Layer 7 of a small transformer language model trained on English Wikipedia (10 layers, counted from 0, width 64).
A neuron adds its activation times its output weights to the MLP's output. To switch it off is to set its activation to zero at one token and run the rest of the model.

Output weights of the MLP neurons that the questions are about. A number n stands for (n - 128) times 0.012.
n22: 72, 141, 109, 109, 137, 158, 135, 156, 136, 118, 131, 112, 132, 156, 125, 152, 119, 104, 142, 138, 140, 127, 105, 125, 170, 114, 153, 118, 115, 125, 143, 115, 138, 121, 115, 156, 129, 123, 134, 157, 151, 123, 114, 138, 137, 149, 114, 101, 136, 103, 151, 107, 154, 133, 131, 126, 123, 109, 104, 103, 126, 136, 138, 99
n24: 117, 142, 141, 123, 151, 66, 134, 92, 248, 151, 90, 173, 137, 141, 158, 161, 91, 61, 82, 115, 70, 123, 124, 89, 54, 97, 149, 149, 135, 172, 61, 167, 174, 124, 64, 62, 182, 79, 132, 142, 126, 122, 151, 99, 140, 111, 123, 94, 56, 111, 147, 112, 76, 127, 135, 137, 124, 165, 175, 126, 193, 78, 128, 157
n27: 157, 122, 129, 136, 145, 77, 131, 130, 161, 117, 81, 125, 95, 110, 125, 126, 115, 128, 155, 128, 119, 135, 106, 102, 129, 151, 112, 141, 171, 114, 136, 155, 124, 131, 127, 84, 148, 139, 139, 126, 94, 120, 158, 150, 102, 127, 148, 123, 139, 116, 105, 148, 146, 93, 147, 128, 131, 144, 142, 146, 96, 133, 111, 130
n39: 101, 156, 149, 102, 126, 79, 132, 91, 209, 121, 121, 159, 111, 101, 143, 126, 112, 101, 101, 126, 80, 155, 131, 114, 92, 107, 118, 135, 155, 147, 107, 133, 142, 131, 72, 108, 140, 113, 166, 154, 144, 124, 183, 95, 126, 129, 150, 119, 106, 131, 144, 148, 90, 149, 126, 84, 131, 136, 172, 117, 172, 121, 119, 115
n46: 141, 108, 149, 194, 160, 144, 146, 98, 156, 131, 136, 115, 89, 124, 151, 116, 122, 133, 115, 152, 151, 105, 111, 106, 106, 138, 131, 86, 120, 114, 155, 114, 172, 155, 108, 129, 98, 178, 127, 123, 115, 100, 124, 123, 185, 171, 109, 109, 146, 135, 85, 140, 146, 121, 119, 106, 110, 136, 118, 119, 155, 124, 116, 113
n64: 126, 141, 140, 114, 110, 164, 126, 112, 133, 159, 132, 130, 162, 128, 112, 141, 118, 123, 116, 131, 87, 132, 127, 129, 83, 130, 152, 129, 122, 139, 137, 136, 120, 106, 120, 105, 150, 134, 112, 162, 137, 156, 130, 120, 117, 157, 101, 122, 143, 126, 135, 126, 104, 122, 152, 135, 119, 70, 169, 136, 122, 117, 141, 137
n80: 132, 150, 136, 136, 135, 177, 127, 143, 180, 125, 105, 140, 129, 147, 106, 154, 149, 116, 128, 124, 140, 137, 148, 118, 193, 204, 127, 105, 118, 117, 141, 148, 107, 103, 129, 142, 125, 130, 138, 127, 133, 124, 134, 114, 148, 158, 107, 120, 109, 140, 117, 120, 122, 165, 113, 113, 111, 142, 108, 115, 145, 138, 158, 137
n98: 130, 124, 130, 90, 141, 154, 133, 141, 121, 132, 123, 108, 149, 151, 145, 104, 138, 132, 174, 121, 105, 158, 117, 172, 164, 129, 86, 119, 125, 111, 156, 113, 128, 111, 159, 141, 118, 140, 132, 95, 140, 123, 125, 136, 113, 131, 118, 136, 159, 103, 171, 144, 120, 136, 124, 110, 152, 133, 103, 125, 83, 134, 154, 150
n109: 162, 121, 151, 138, 117, 123, 99, 150, 133, 145, 127, 98, 139, 84, 108, 129, 94, 124, 137, 98, 132, 51, 120, 100, 141, 75, 89, 136, 160, 135, 124, 125, 122, 151, 164, 125, 142, 90, 88, 114, 103, 169, 125, 175, 106, 135, 131, 152, 139, 138, 135, 111, 134, 151, 141, 170, 159, 126, 95, 96, 138, 130, 155, 91
n126: 120, 145, 137, 126, 113, 86, 143, 110, 129, 125, 123, 171, 124, 107, 123, 124, 118, 113, 127, 126, 116, 126, 122, 110, 129, 113, 124, 139, 131, 131, 127, 112, 148, 105, 126, 119, 116, 132, 108, 124, 109, 119, 118, 87, 120, 113, 125, 152, 121, 142, 135, 113, 132, 149, 129, 144, 123, 123, 140, 136, 127, 118, 115, 159
n130: 127, 163, 121, 144, 104, 119, 142, 111, 111, 125, 121, 121, 138, 127, 140, 124, 130, 127, 157, 135, 154, 144, 136, 169, 131, 124, 99, 141, 145, 139, 167, 118, 136, 93, 101, 110, 123, 120, 128, 127, 118, 97, 139, 120, 68, 94, 175, 139, 136, 132, 146, 131, 118, 162, 106, 102, 75, 125, 168, 146, 89, 137, 172, 154
n145: 109, 86, 120, 138, 120, 123, 100, 79, 152, 131, 163, 109, 128, 97, 128, 143, 167, 153, 148, 92, 126, 131, 107, 120, 91, 73, 149, 144, 140, 149, 117, 99, 106, 159, 133, 142, 149, 139, 141, 119, 183, 91, 122, 115, 123, 122, 112, 130, 148, 146, 140, 151, 146, 108, 159, 144, 149, 116, 159, 129, 126, 139, 109, 125
n146: 165, 142, 99, 133, 113, 108, 124, 185, 138, 45, 107, 150, 92, 155, 76, 150, 134, 123, 103, 141, 139, 154, 125, 124, 156, 132, 110, 118, 136, 113, 122, 152, 115, 119, 122, 97, 140, 89, 138, 136, 128, 113, 117, 167, 102, 125, 159, 115, 116, 143, 145, 154, 143, 141, 165, 108, 120, 166, 83, 100, 158, 156, 164, 147
n153: 100, 125, 133, 146, 148, 125, 102, 114, 115, 121, 151, 79, 98, 127, 90, 156, 102, 124, 125, 162, 141, 106, 105, 113, 85, 139, 105, 117, 154, 111, 176, 119, 66, 118, 153, 108, 139, 130, 97, 112, 151, 145, 117, 136, 157, 106, 112, 155, 145, 129, 100, 112, 140, 124, 178, 121, 152, 135, 138, 79, 124, 90, 118, 167
n174: 125, 102, 115, 143, 135, 132, 144, 141, 128, 132, 119, 128, 133, 121, 145, 132, 145, 115, 122, 104, 146, 144, 111, 125, 150, 111, 109, 128, 135, 136, 132, 129, 163, 150, 121, 121, 116, 148, 129, 112, 123, 120, 142, 167, 107, 129, 134, 159, 111, 129, 134, 151, 149, 128, 106, 132, 119, 142, 139, 119, 109, 140, 162, 113
n177: 114, 131, 141, 120, 103, 141, 107, 173, 121, 143, 120, 114, 130, 108, 89, 128, 129, 136, 162, 105, 87, 120, 120, 120, 104, 140, 184, 145, 85, 135, 136, 149, 105, 131, 175, 90, 121, 132, 108, 76, 149, 172, 136, 135, 120, 144, 101, 143, 140, 174, 151, 139, 117, 133, 156, 146, 159, 98, 116, 131, 109, 127, 96, 142

Each question names a token from some text and the token that comes next. It shows the activations a of the neurons there, in the order above. A number n stands for (n - 128) times 0.1.

Then comes g, the gradient of the next token's log-probability with respect to the MLP's output, scaled to length 1. A neuron's effect is roughly proportional to its activation times (output weights . g). A number n stands for (n - 128) times 0.0039.

"u", then " River"
a: 130, 118, 129, 122, 128, 128, 129, 128, 127, 128, 122, 131, 128, 126, 128, 128
g: 136, 136, 111, 152, 140, 114, 120, 94, 108, 95, 129, 162, 104, 161, 156, 136, 153, 118, 52, 120, 82, 151, 106, 127, 210, 132, 77, 114, 84, 106, 128, 156, 190, 104, 91, 166, 92, 195, 131, 119, 150, 125, 92, 136, 148, 127, 161, 64, 101, 126, 173, 149, 126, 173, 141, 124, 155, 161, 73, 154, 147, 154, 179, 143
Which neuron, switched off, lowers the next token's probability most? n153

"ement", then " Area"
a: 132, 116, 128, 121, 128, 129, 128, 128, 128, 125, 129, 128, 129, 127, 127, 129
g: 71, 130, 101, 117, 145, 146, 111, 112, 89, 143, 116, 132, 164, 121, 162, 70, 127, 128, 57, 144, 91, 183, 156, 148, 146, 116, 130, 109, 82, 82, 146, 153, 156, 107, 132, 116, 122, 141, 120, 106, 117, 191, 93, 148, 135, 126, 97, 83, 152, 93, 171, 112, 127, 107, 111, 154, 122, 177, 137, 209, 78, 81, 64, 164
Which neuron, switched off, lowers the next token's probability most? n39

" ", then "ere"
a: 118, 125, 127, 125, 131, 129, 128, 129, 127, 134, 126, 129, 119, 131, 128, 133
g: 72, 64, 93, 103, 107, 168, 119, 34, 148, 135, 95, 134, 171, 114, 114, 94, 173, 118, 162, 98, 166, 91, 140, 155, 143, 138, 175, 152, 133, 106, 149, 100, 120, 110, 108, 102, 119, 174, 126, 165, 166, 121, 107, 135, 137, 142, 87, 161, 144, 127, 121, 128, 192, 108, 182, 99, 152, 74, 107, 148, 131, 168, 130, 71
Which two neurons, each switched off alone, lower its probability most, in order? n146, n24

"5", then "9"
a: 129, 122, 137, 121, 128, 127, 128, 127, 128, 128, 129, 128, 128, 127, 128, 130
g: 86, 133, 69, 116, 186, 109, 149, 127, 145, 133, 94, 143, 132, 145, 138, 112, 98, 106, 117, 133, 160, 90, 46, 68, 158, 153, 147, 188, 161, 114, 112, 119, 141, 134, 85, 137, 71, 122, 145, 112, 167, 34, 122, 129, 161, 163, 149, 190, 130, 107, 68, 127, 121, 112, 169, 164, 151, 143, 120, 124, 124, 99, 148, 136
Which neuron, switched off, lowers the next token's probability most? n27

" trans", then "l"
a: 130, 117, 128, 123, 128, 129, 129, 128, 129, 125, 117, 128, 128, 127, 136, 129
g: 195, 109, 110, 181, 179, 114, 143, 140, 114, 145, 134, 130, 99, 195, 113, 167, 169, 162, 122, 158, 91, 88, 120, 96, 62, 157, 112, 112, 137, 181, 150, 165, 110, 183, 126, 88, 126, 152, 110, 123, 148, 124, 148, 133, 170, 82, 150, 87, 124, 139, 140, 143, 149, 53, 141, 109, 152, 168, 121, 190, 146, 126, 90, 158
Which neuron, switched off, lowers the next token's probability most? n130

" so", then " in"
a: 127, 123, 130, 125, 128, 134, 128, 126, 127, 132, 131, 129, 131, 128, 130, 112
g: 158, 141, 170, 161, 132, 120, 189, 108, 148, 125, 80, 175, 160, 99, 77, 128, 139, 84, 81, 197, 133, 144, 144, 89, 100, 160, 144, 133, 129, 158, 135, 96, 173, 105, 78, 163, 190, 122, 99, 111, 162, 140, 137, 116, 140, 132, 167, 100, 148, 178, 82, 125, 129, 175, 121, 155, 52, 122, 167, 140, 167, 120, 149, 115
Which neuron, switched off, lowers the next token's probability most? n177

"-S", then "id"
a: 130, 120, 129, 122, 127, 129, 125, 128, 128, 130, 130, 128, 128, 127, 129, 125
g: 87, 99, 206, 123, 128, 142, 79, 82, 172, 180, 163, 72, 147, 69, 161, 127, 122, 104, 167, 122, 126, 80, 121, 119, 95, 156, 126, 159, 139, 130, 133, 112, 116, 129, 149, 123, 103, 150, 74, 90, 187, 173, 141, 144, 172, 174, 89, 144, 148, 132, 115, 157, 95, 198, 123, 136, 108, 110, 152, 151, 136, 120, 116, 184
Which neuron, switched off, lowers the next token's probability most? n64

" ", then "1"
a: 124, 126, 128, 125, 128, 129, 128, 128, 126, 125, 127, 128, 128, 128, 127, 127
g: 190, 97, 161, 139, 126, 157, 113, 170, 118, 128, 144, 141, 142, 99, 219, 130, 153, 201, 127, 118, 113, 105, 193, 197, 136, 92, 152, 166, 113, 103, 101, 108, 124, 118, 189, 95, 107, 130, 144, 153, 122, 140, 131, 156, 106, 82, 134, 145, 169, 135, 127, 141, 99, 79, 117, 93, 107, 157, 114, 137, 138, 213, 126, 136
Which neuron, switched off, lowers the next token's probability most? n22

" only", then " "
a: 128, 123, 128, 126, 120, 128, 128, 128, 128, 141, 127, 128, 129, 127, 129, 118
g: 114, 104, 97, 119, 123, 152, 157, 203, 152, 75, 152, 80, 171, 160, 152, 166, 126, 137, 89, 156, 76, 180, 122, 118, 148, 134, 133, 197, 138, 68, 88, 167, 112, 90, 115, 137, 135, 119, 182, 122, 114, 146, 126, 140, 147, 78, 132, 69, 126, 112, 180, 103, 94, 130, 81, 175, 107, 170, 143, 123, 168, 120, 111, 130
Which neuron, switched off, lowers the next token's probability most? n46

"ra", then " f"
a: 130, 121, 131, 124, 128, 129, 127, 126, 126, 129, 128, 129, 138, 130, 126, 130
g: 150, 162, 139, 131, 127, 120, 113, 120, 125, 79, 152, 164, 100, 116, 115, 149, 139, 189, 40, 136, 117, 143, 112, 121, 177, 119, 36, 135, 165, 144, 103, 125, 96, 73, 101, 134, 69, 161, 119, 79, 168, 127, 113, 135, 140, 117, 139, 100, 104, 139, 133, 164, 122, 183, 144, 141, 163, 160, 65, 126, 172, 69, 124, 119
Which neuron, switched off, lowers the next token's probability most? n146

"F", then "our"
a: 128, 124, 127, 124, 128, 128, 130, 128, 145, 128, 129, 132, 134, 128, 132, 126
g: 83, 110, 104, 89, 93, 129, 131, 99, 164, 132, 139, 150, 118, 156, 96, 93, 112, 92, 96, 124, 113, 91, 55, 137, 166, 93, 152, 175, 107, 67, 140, 128, 90, 66, 139, 143, 142, 113, 163, 95, 186, 142, 69, 145, 157, 99, 161, 189, 137, 165, 169, 139, 144, 162, 145, 158, 135, 164, 64, 161, 123, 142, 134, 133
Which neuron, switched off, lowers the next token's probability most? n109

" in", then " Mad"
a: 127, 124, 128, 126, 127, 128, 128, 128, 127, 128, 129, 123, 129, 133, 129, 128
g: 175, 106, 114, 134, 149, 147, 124, 91, 126, 125, 107, 99, 109, 129, 108, 127, 115, 77, 200, 174, 122, 161, 116, 109, 102, 193, 193, 126, 130, 98, 118, 128, 173, 135, 109, 118, 172, 116, 110, 139, 80, 166, 130, 134, 158, 153, 163, 162, 118, 181, 66, 190, 159, 148, 109, 87, 121, 90, 178, 83, 87, 114, 130, 176
Which neuron, switched off, lowers the next token's probability most? n153

"D", then "uc"
a: 128, 123, 128, 124, 128, 128, 129, 124, 128, 129, 128, 137, 130, 127, 133, 128
g: 130, 77, 160, 164, 78, 136, 123, 123, 170, 106, 187, 146, 156, 152, 69, 156, 101, 113, 96, 99, 236, 83, 160, 113, 181, 105, 128, 149, 95, 105, 166, 151, 155, 126, 123, 120, 155, 108, 148, 104, 138, 96, 135, 118, 125, 155, 108, 184, 122, 168, 138, 95, 113, 100, 185, 144, 130, 139, 132, 195, 105, 119, 114, 142
Which two neurons, each switched off alone, lower its probability most, in order? n145, n39

" ty", then "rant"
a: 130, 125, 128, 123, 128, 128, 128, 117, 128, 126, 131, 128, 127, 129, 125, 128
g: 141, 84, 126, 167, 77, 125, 96, 141, 120, 71, 126, 103, 104, 145, 131, 96, 132, 114, 124, 117, 153, 122, 64, 121, 148, 72, 124, 87, 86, 154, 157, 170, 118, 192, 146, 155, 164, 131, 98, 161, 134, 177, 115, 179, 157, 96, 51, 105, 133, 102, 144, 150, 160, 94, 190, 189, 125, 128, 90, 114, 103, 97, 105, 131
Which neuron, switched off, raises the next token's probability most? n130

"man", then "ak"
a: 127, 127, 134, 124, 126, 131, 134, 124, 128, 127, 125, 126, 129, 127, 130, 128
g: 105, 147, 146, 120, 157, 110, 80, 78, 191, 103, 177, 128, 125, 97, 153, 148, 116, 99, 182, 131, 109, 126, 137, 104, 164, 101, 173, 166, 114, 68, 62, 144, 97, 77, 126, 158, 90, 127, 143, 108, 178, 102, 156, 121, 170, 133, 109, 118, 91, 127, 133, 177, 180, 119, 117, 131, 143, 198, 105, 90, 151, 147, 183, 114
Which two neurons, each switched off alone, lower its probability most, in order? n80, n130

" Sh", then "a"
a: 128, 123, 129, 125, 134, 129, 128, 126, 130, 127, 128, 130, 128, 128, 135, 126
g: 208, 84, 151, 137, 134, 139, 159, 81, 108, 128, 128, 138, 169, 148, 119, 117, 97, 100, 133, 94, 163, 137, 110, 79, 121, 53, 145, 57, 157, 185, 143, 150, 175, 134, 151, 174, 164, 105, 122, 122, 99, 135, 136, 105, 92, 119, 156, 135, 87, 126, 148, 144, 131, 70, 99, 196, 102, 143, 106, 82, 140, 153, 115, 85
Which neuron, switched off, lowers the next token's probability most? n174

" east", then " from"
a: 128, 124, 137, 127, 129, 130, 126, 121, 127, 128, 127, 128, 128, 128, 128, 130
g: 171, 171, 196, 176, 104, 106, 157, 98, 112, 86, 147, 145, 109, 161, 85, 218, 163, 104, 66, 117, 181, 107, 143, 117, 162, 99, 106, 131, 152, 104, 115, 156, 135, 80, 147, 123, 156, 135, 147, 167, 169, 113, 129, 101, 109, 141, 146, 135, 115, 149, 115, 143, 170, 131, 115, 97, 83, 146, 99, 104, 183, 183, 171, 122
Which neuron, switched off, lowers the next token's probability most? n98

" through", then " east"
a: 127, 124, 129, 125, 123, 128, 127, 127, 128, 131, 129, 125, 130, 128, 128, 127
g: 63, 166, 172, 151, 142, 121, 128, 69, 107, 176, 156, 161, 111, 144, 63, 160, 114, 82, 130, 113, 103, 104, 160, 127, 85, 101, 145, 115, 143, 112, 92, 146, 82, 106, 131, 186, 116, 93, 70, 136, 164, 146, 143, 135, 126, 185, 119, 128, 148, 140, 57, 128, 152, 158, 140, 83, 127, 83, 130, 190, 124, 161, 156, 101
Which neuron, switched off, raises the next token's probability most? n146

"ru", then "its"
a: 129, 127, 128, 123, 128, 127, 122, 121, 127, 128, 123, 128, 129, 127, 128, 129
g: 137, 93, 134, 144, 57, 156, 128, 130, 129, 112, 78, 129, 149, 121, 176, 140, 217, 117, 137, 65, 119, 103, 137, 101, 120, 180, 140, 103, 108, 61, 160, 138, 168, 115, 143, 107, 156, 144, 97, 158, 114, 148, 141, 147, 122, 103, 160, 159, 96, 114, 106, 149, 195, 165, 152, 107, 61, 105, 93, 151, 110, 185, 111, 100
Which neuron, switched off, lowers the next token's probability most? n39

"1", then "st"
a: 131, 124, 131, 124, 128, 130, 128, 128, 131, 130, 129, 128, 131, 128, 127, 129
g: 144, 139, 56, 127, 157, 154, 135, 91, 94, 167, 86, 104, 129, 106, 106, 81, 125, 135, 202, 135, 81, 140, 143, 131, 167, 110, 113, 218, 109, 99, 104, 105, 111, 170, 107, 108, 134, 89, 88, 109, 99, 160, 117, 134, 142, 125, 101, 169, 130, 142, 131, 100, 125, 56, 170, 100, 110, 70, 150, 116, 81, 111, 130, 172
Which neuron, switched off, lowers the next token's probability most? n39

"9", then "7"
a: 133, 118, 128, 122, 127, 129, 128, 128, 129, 128, 131, 128, 127, 128, 128, 128
g: 115, 118, 113, 105, 154, 118, 118, 141, 91, 195, 99, 159, 88, 156, 48, 84, 71, 127, 121, 131, 181, 147, 61, 110, 171, 189, 119, 136, 102, 161, 97, 130, 125, 164, 140, 162, 105, 128, 147, 109, 141, 88, 121, 132, 118, 185, 119, 170, 107, 103, 54, 111, 129, 127, 182, 177, 113, 111, 131, 137, 122, 162, 139, 108
Which neuron, switched off, raises the next token's probability most? n130

" d", then "w"
a: 128, 123, 126, 124, 128, 129, 128, 128, 129, 128, 128, 129, 128, 128, 128, 128
g: 141, 177, 167, 91, 111, 118, 185, 116, 186, 135, 135, 163, 110, 135, 93, 115, 130, 96, 93, 80, 153, 75, 123, 108, 105, 115, 118, 136, 137, 163, 81, 155, 163, 117, 86, 105, 149, 93, 107, 144, 152, 126, 127, 92, 125, 142, 118, 127, 75, 187, 107, 148, 126, 65, 167, 57, 107, 112, 187, 145, 169, 131, 60, 137
Which neuron, switched off, raises the next token's probability most? n24

"1", then "."
a: 129, 124, 126, 128, 128, 129, 130, 127, 129, 128, 128, 127, 128, 128, 128, 128
g: 107, 194, 135, 138, 80, 161, 139, 139, 168, 108, 144, 120, 102, 49, 99, 133, 142, 68, 145, 166, 145, 129, 127, 100, 162, 117, 154, 153, 119, 147, 144, 130, 161, 106, 135, 180, 139, 96, 149, 97, 86, 109, 134, 86, 161, 189, 53, 139, 122, 121, 114, 89, 111, 88, 183, 122, 96, 126, 135, 62, 108, 139, 141, 182
Which neuron, switched off, lowers the next token's probability most? n80

"4", then "0"
a: 129, 122, 128, 125, 129, 128, 129, 125, 128, 127, 127, 128, 128, 129, 129, 128
g: 144, 100, 99, 161, 154, 139, 94, 195, 65, 167, 105, 110, 104, 138, 169, 106, 141, 180, 124, 135, 114, 163, 134, 185, 189, 93, 125, 122, 164, 95, 149, 103, 101, 149, 171, 135, 131, 151, 91, 116, 101, 115, 104, 145, 159, 114, 110, 126, 161, 130, 41, 168, 154, 160, 128, 135, 169, 146, 43, 130, 114, 160, 114, 137
Which neuron, switched off, raises the next token's probability most? n98

" her", then " death"
a: 129, 125, 128, 127, 123, 129, 124, 126, 131, 146, 129, 129, 125, 128, 126, 130
g: 92, 135, 131, 130, 132, 146, 119, 249, 89, 122, 78, 111, 93, 153, 150, 91, 109, 109, 145, 158, 150, 139, 156, 126, 104, 134, 94, 102, 126, 101, 78, 169, 129, 121, 159, 153, 116, 136, 138, 140, 70, 85, 94, 147, 171, 51, 88, 92, 146, 133, 187, 177, 144, 128, 111, 149, 160, 126, 94, 133, 105, 148, 123, 103
Which neuron, switched off, raises the next token's probability most? n126

"ou", then " Town"
a: 130, 116, 128, 121, 129, 127, 129, 128, 126, 129, 128, 130, 128, 128, 128, 128
g: 123, 123, 141, 159, 136, 101, 111, 129, 119, 125, 118, 172, 94, 112, 118, 149, 201, 113, 97, 144, 63, 132, 126, 149, 196, 94, 92, 140, 116, 71, 116, 82, 176, 50, 118, 215, 118, 134, 104, 117, 136, 162, 122, 121, 97, 109, 169, 56, 121, 137, 132, 151, 121, 81, 98, 118, 126, 128, 127, 152, 90, 124, 173, 101
Which neuron, switched off, lowers the next token's probability most? n24

"in", then "y"
a: 129, 123, 131, 123, 127, 128, 128, 128, 130, 128, 128, 129, 125, 128, 128, 129
g: 96, 197, 104, 118, 148, 123, 134, 104, 119, 150, 184, 126, 108, 134, 126, 162, 127, 184, 115, 131, 137, 179, 182, 119, 148, 123, 155, 108, 59, 170, 88, 101, 91, 131, 110, 190, 189, 147, 116, 116, 177, 170, 89, 108, 172, 140, 123, 86, 71, 149, 112, 130, 118, 93, 131, 106, 118, 94, 138, 122, 108, 124, 175, 65
Which neuron, switched off, lowers the next token's probability most? n146

"um", then "age"
a: 129, 122, 127, 126, 134, 127, 128, 128, 132, 128, 128, 129, 129, 130, 129, 128
g: 135, 88, 152, 61, 141, 115, 132, 144, 165, 184, 116, 152, 138, 118, 162, 83, 121, 130, 164, 135, 111, 114, 125, 99, 91, 139, 155, 118, 155, 172, 81, 180, 80, 138, 116, 140, 130, 150, 137, 142, 135, 124, 113, 171, 130, 122, 125, 153, 201, 198, 143, 178, 96, 108, 145, 123, 125, 114, 110, 183, 141, 207, 102, 203
Which neuron, switched off, lowers the next token's probability most? n145

" and", then " is"
a: 126, 125, 127, 127, 124, 129, 128, 128, 130, 143, 132, 128, 130, 129, 127, 126
g: 136, 112, 178, 129, 99, 95, 109, 82, 143, 148, 141, 172, 135, 150, 123, 107, 109, 126, 106, 151, 111, 88, 160, 115, 67, 122, 160, 46, 155, 147, 153, 146, 184, 96, 142, 116, 109, 146, 92, 110, 163, 143, 142, 93, 178, 72, 174, 75, 107, 94, 88, 179, 158, 171, 102, 118, 133, 157, 132, 203, 138, 114, 137, 111
Which neuron, switched off, lowers the next token's probability most? n126

" to", then " the"
a: 124, 124, 129, 126, 128, 128, 128, 128, 130, 130, 129, 126, 132, 128, 128, 129
g: 206, 159, 135, 130, 131, 129, 148, 128, 124, 105, 73, 148, 178, 112, 160, 119, 119, 199, 111, 78, 106, 169, 166, 166, 171, 100, 67, 98, 144, 125, 153, 129, 219, 118, 126, 100, 134, 117, 120, 119, 110, 102, 160, 121, 97, 133, 117, 128, 140, 170, 177, 165, 137, 130, 129, 125, 143, 101, 111, 47, 145, 171, 126, 158
Which neuron, switched off, lowers the next token's probability most? n146

"1", then "4"
a: 129, 125, 127, 124, 129, 131, 128, 128, 127, 128, 128, 127, 127, 127, 130, 128
g: 185, 73, 129, 132, 164, 158, 45, 143, 34, 111, 144, 81, 102, 98, 110, 106, 146, 176, 162, 143, 112, 141, 127, 147, 163, 135, 135, 115, 86, 84, 134, 122, 91, 151, 126, 118, 112, 144, 59, 140, 140, 88, 67, 125, 116, 119, 120, 99, 113, 92, 154, 83, 156, 105, 134, 184, 133, 131, 73, 115, 125, 140, 127, 118
Which neuron, switched off, raises the next token's probability most? n64

" there", then " n"
a: 129, 124, 120, 124, 128, 130, 128, 126, 129, 132, 128, 130, 118, 129, 127, 126
g: 98, 137, 151, 125, 147, 103, 136, 116, 183, 147, 136, 156, 100, 156, 85, 149, 219, 105, 121, 133, 141, 123, 155, 132, 154, 63, 127, 177, 144, 150, 75, 88, 153, 109, 122, 179, 100, 90, 93, 104, 84, 121, 124, 118, 115, 179, 74, 116, 116, 159, 77, 148, 133, 178, 63, 151, 112, 102, 137, 118, 101, 83, 139, 87
Which neuron, switched off, raises the next token's probability most? n24

"The", then " d"
a: 126, 124, 129, 125, 128, 128, 131, 129, 127, 128, 128, 128, 128, 128, 134, 126
g: 61, 183, 145, 106, 104, 105, 157, 122, 186, 167, 103, 118, 135, 113, 111, 164, 121, 74, 83, 123, 111, 99, 150, 108, 76, 119, 141, 125, 118, 141, 103, 100, 151, 110, 68, 128, 148, 58, 81, 102, 175, 131, 177, 84, 92, 183, 107, 113, 102, 173, 130, 94, 99, 137, 155, 96, 130, 140, 144, 101, 121, 104, 182, 96
Which neuron, switched off, raises the next token's probability most? n24

"aching", then " only"
a: 128, 123, 136, 125, 129, 128, 128, 128, 127, 138, 129, 126, 133, 128, 128, 122
g: 118, 102, 121, 77, 130, 123, 198, 113, 158, 94, 112, 137, 139, 117, 122, 98, 134, 190, 119, 133, 78, 121, 69, 82, 148, 93, 166, 141, 101, 110, 112, 96, 88, 121, 99, 199, 96, 115, 173, 85, 218, 146, 131, 147, 124, 126, 149, 101, 162, 139, 141, 131, 145, 150, 168, 111, 111, 148, 89, 170, 105, 156, 68, 111
Which neuron, switched off, raises the next token's probability most? n177

" died", then " on"
a: 128, 125, 128, 125, 129, 128, 127, 128, 127, 142, 128, 129, 127, 128, 128, 125
g: 96, 133, 72, 134, 156, 149, 65, 117, 134, 113, 96, 131, 122, 122, 130, 136, 133, 81, 161, 79, 128, 221, 131, 119, 101, 195, 137, 101, 209, 91, 125, 153, 128, 104, 90, 168, 156, 128, 127, 163, 101, 150, 121, 154, 121, 135, 144, 155, 165, 161, 95, 111, 132, 182, 157, 136, 105, 111, 101, 57, 148, 151, 163, 153
Which neuron, switched off, raises the next token's probability most? n126

".\n\n", then "=="
a: 27, 130, 133, 129, 126, 128, 127, 130, 129, 248, 127, 129, 128, 127, 131, 128
g: 52, 85, 70, 90, 131, 123, 123, 91, 112, 137, 147, 128, 120, 100, 107, 107, 125, 105, 131, 145, 188, 90, 131, 132, 177, 54, 117, 165, 140, 135, 190, 142, 176, 81, 125, 125, 140, 125, 118, 175, 139, 141, 127, 121, 146, 147, 129, 157, 134, 146, 133, 49, 123, 80, 99, 137, 164, 123, 74, 121, 111, 69, 82, 158
Which neuron, switched off, raises the next token's probability most? n22

"el", then "dom"
a: 129, 121, 129, 124, 127, 130, 132, 121, 128, 126, 127, 128, 129, 128, 130, 128
g: 119, 129, 157, 158, 136, 120, 151, 143, 87, 96, 130, 147, 50, 134, 115, 156, 159, 142, 137, 135, 112, 120, 184, 165, 85, 103, 57, 48, 158, 60, 135, 128, 161, 114, 112, 89, 100, 126, 76, 154, 117, 175, 114, 139, 109, 157, 120, 99, 161, 116, 149, 112, 110, 110, 121, 42, 129, 122, 82, 98, 98, 159, 146, 131
Which neuron, switched off, raises the next token's probability most? n98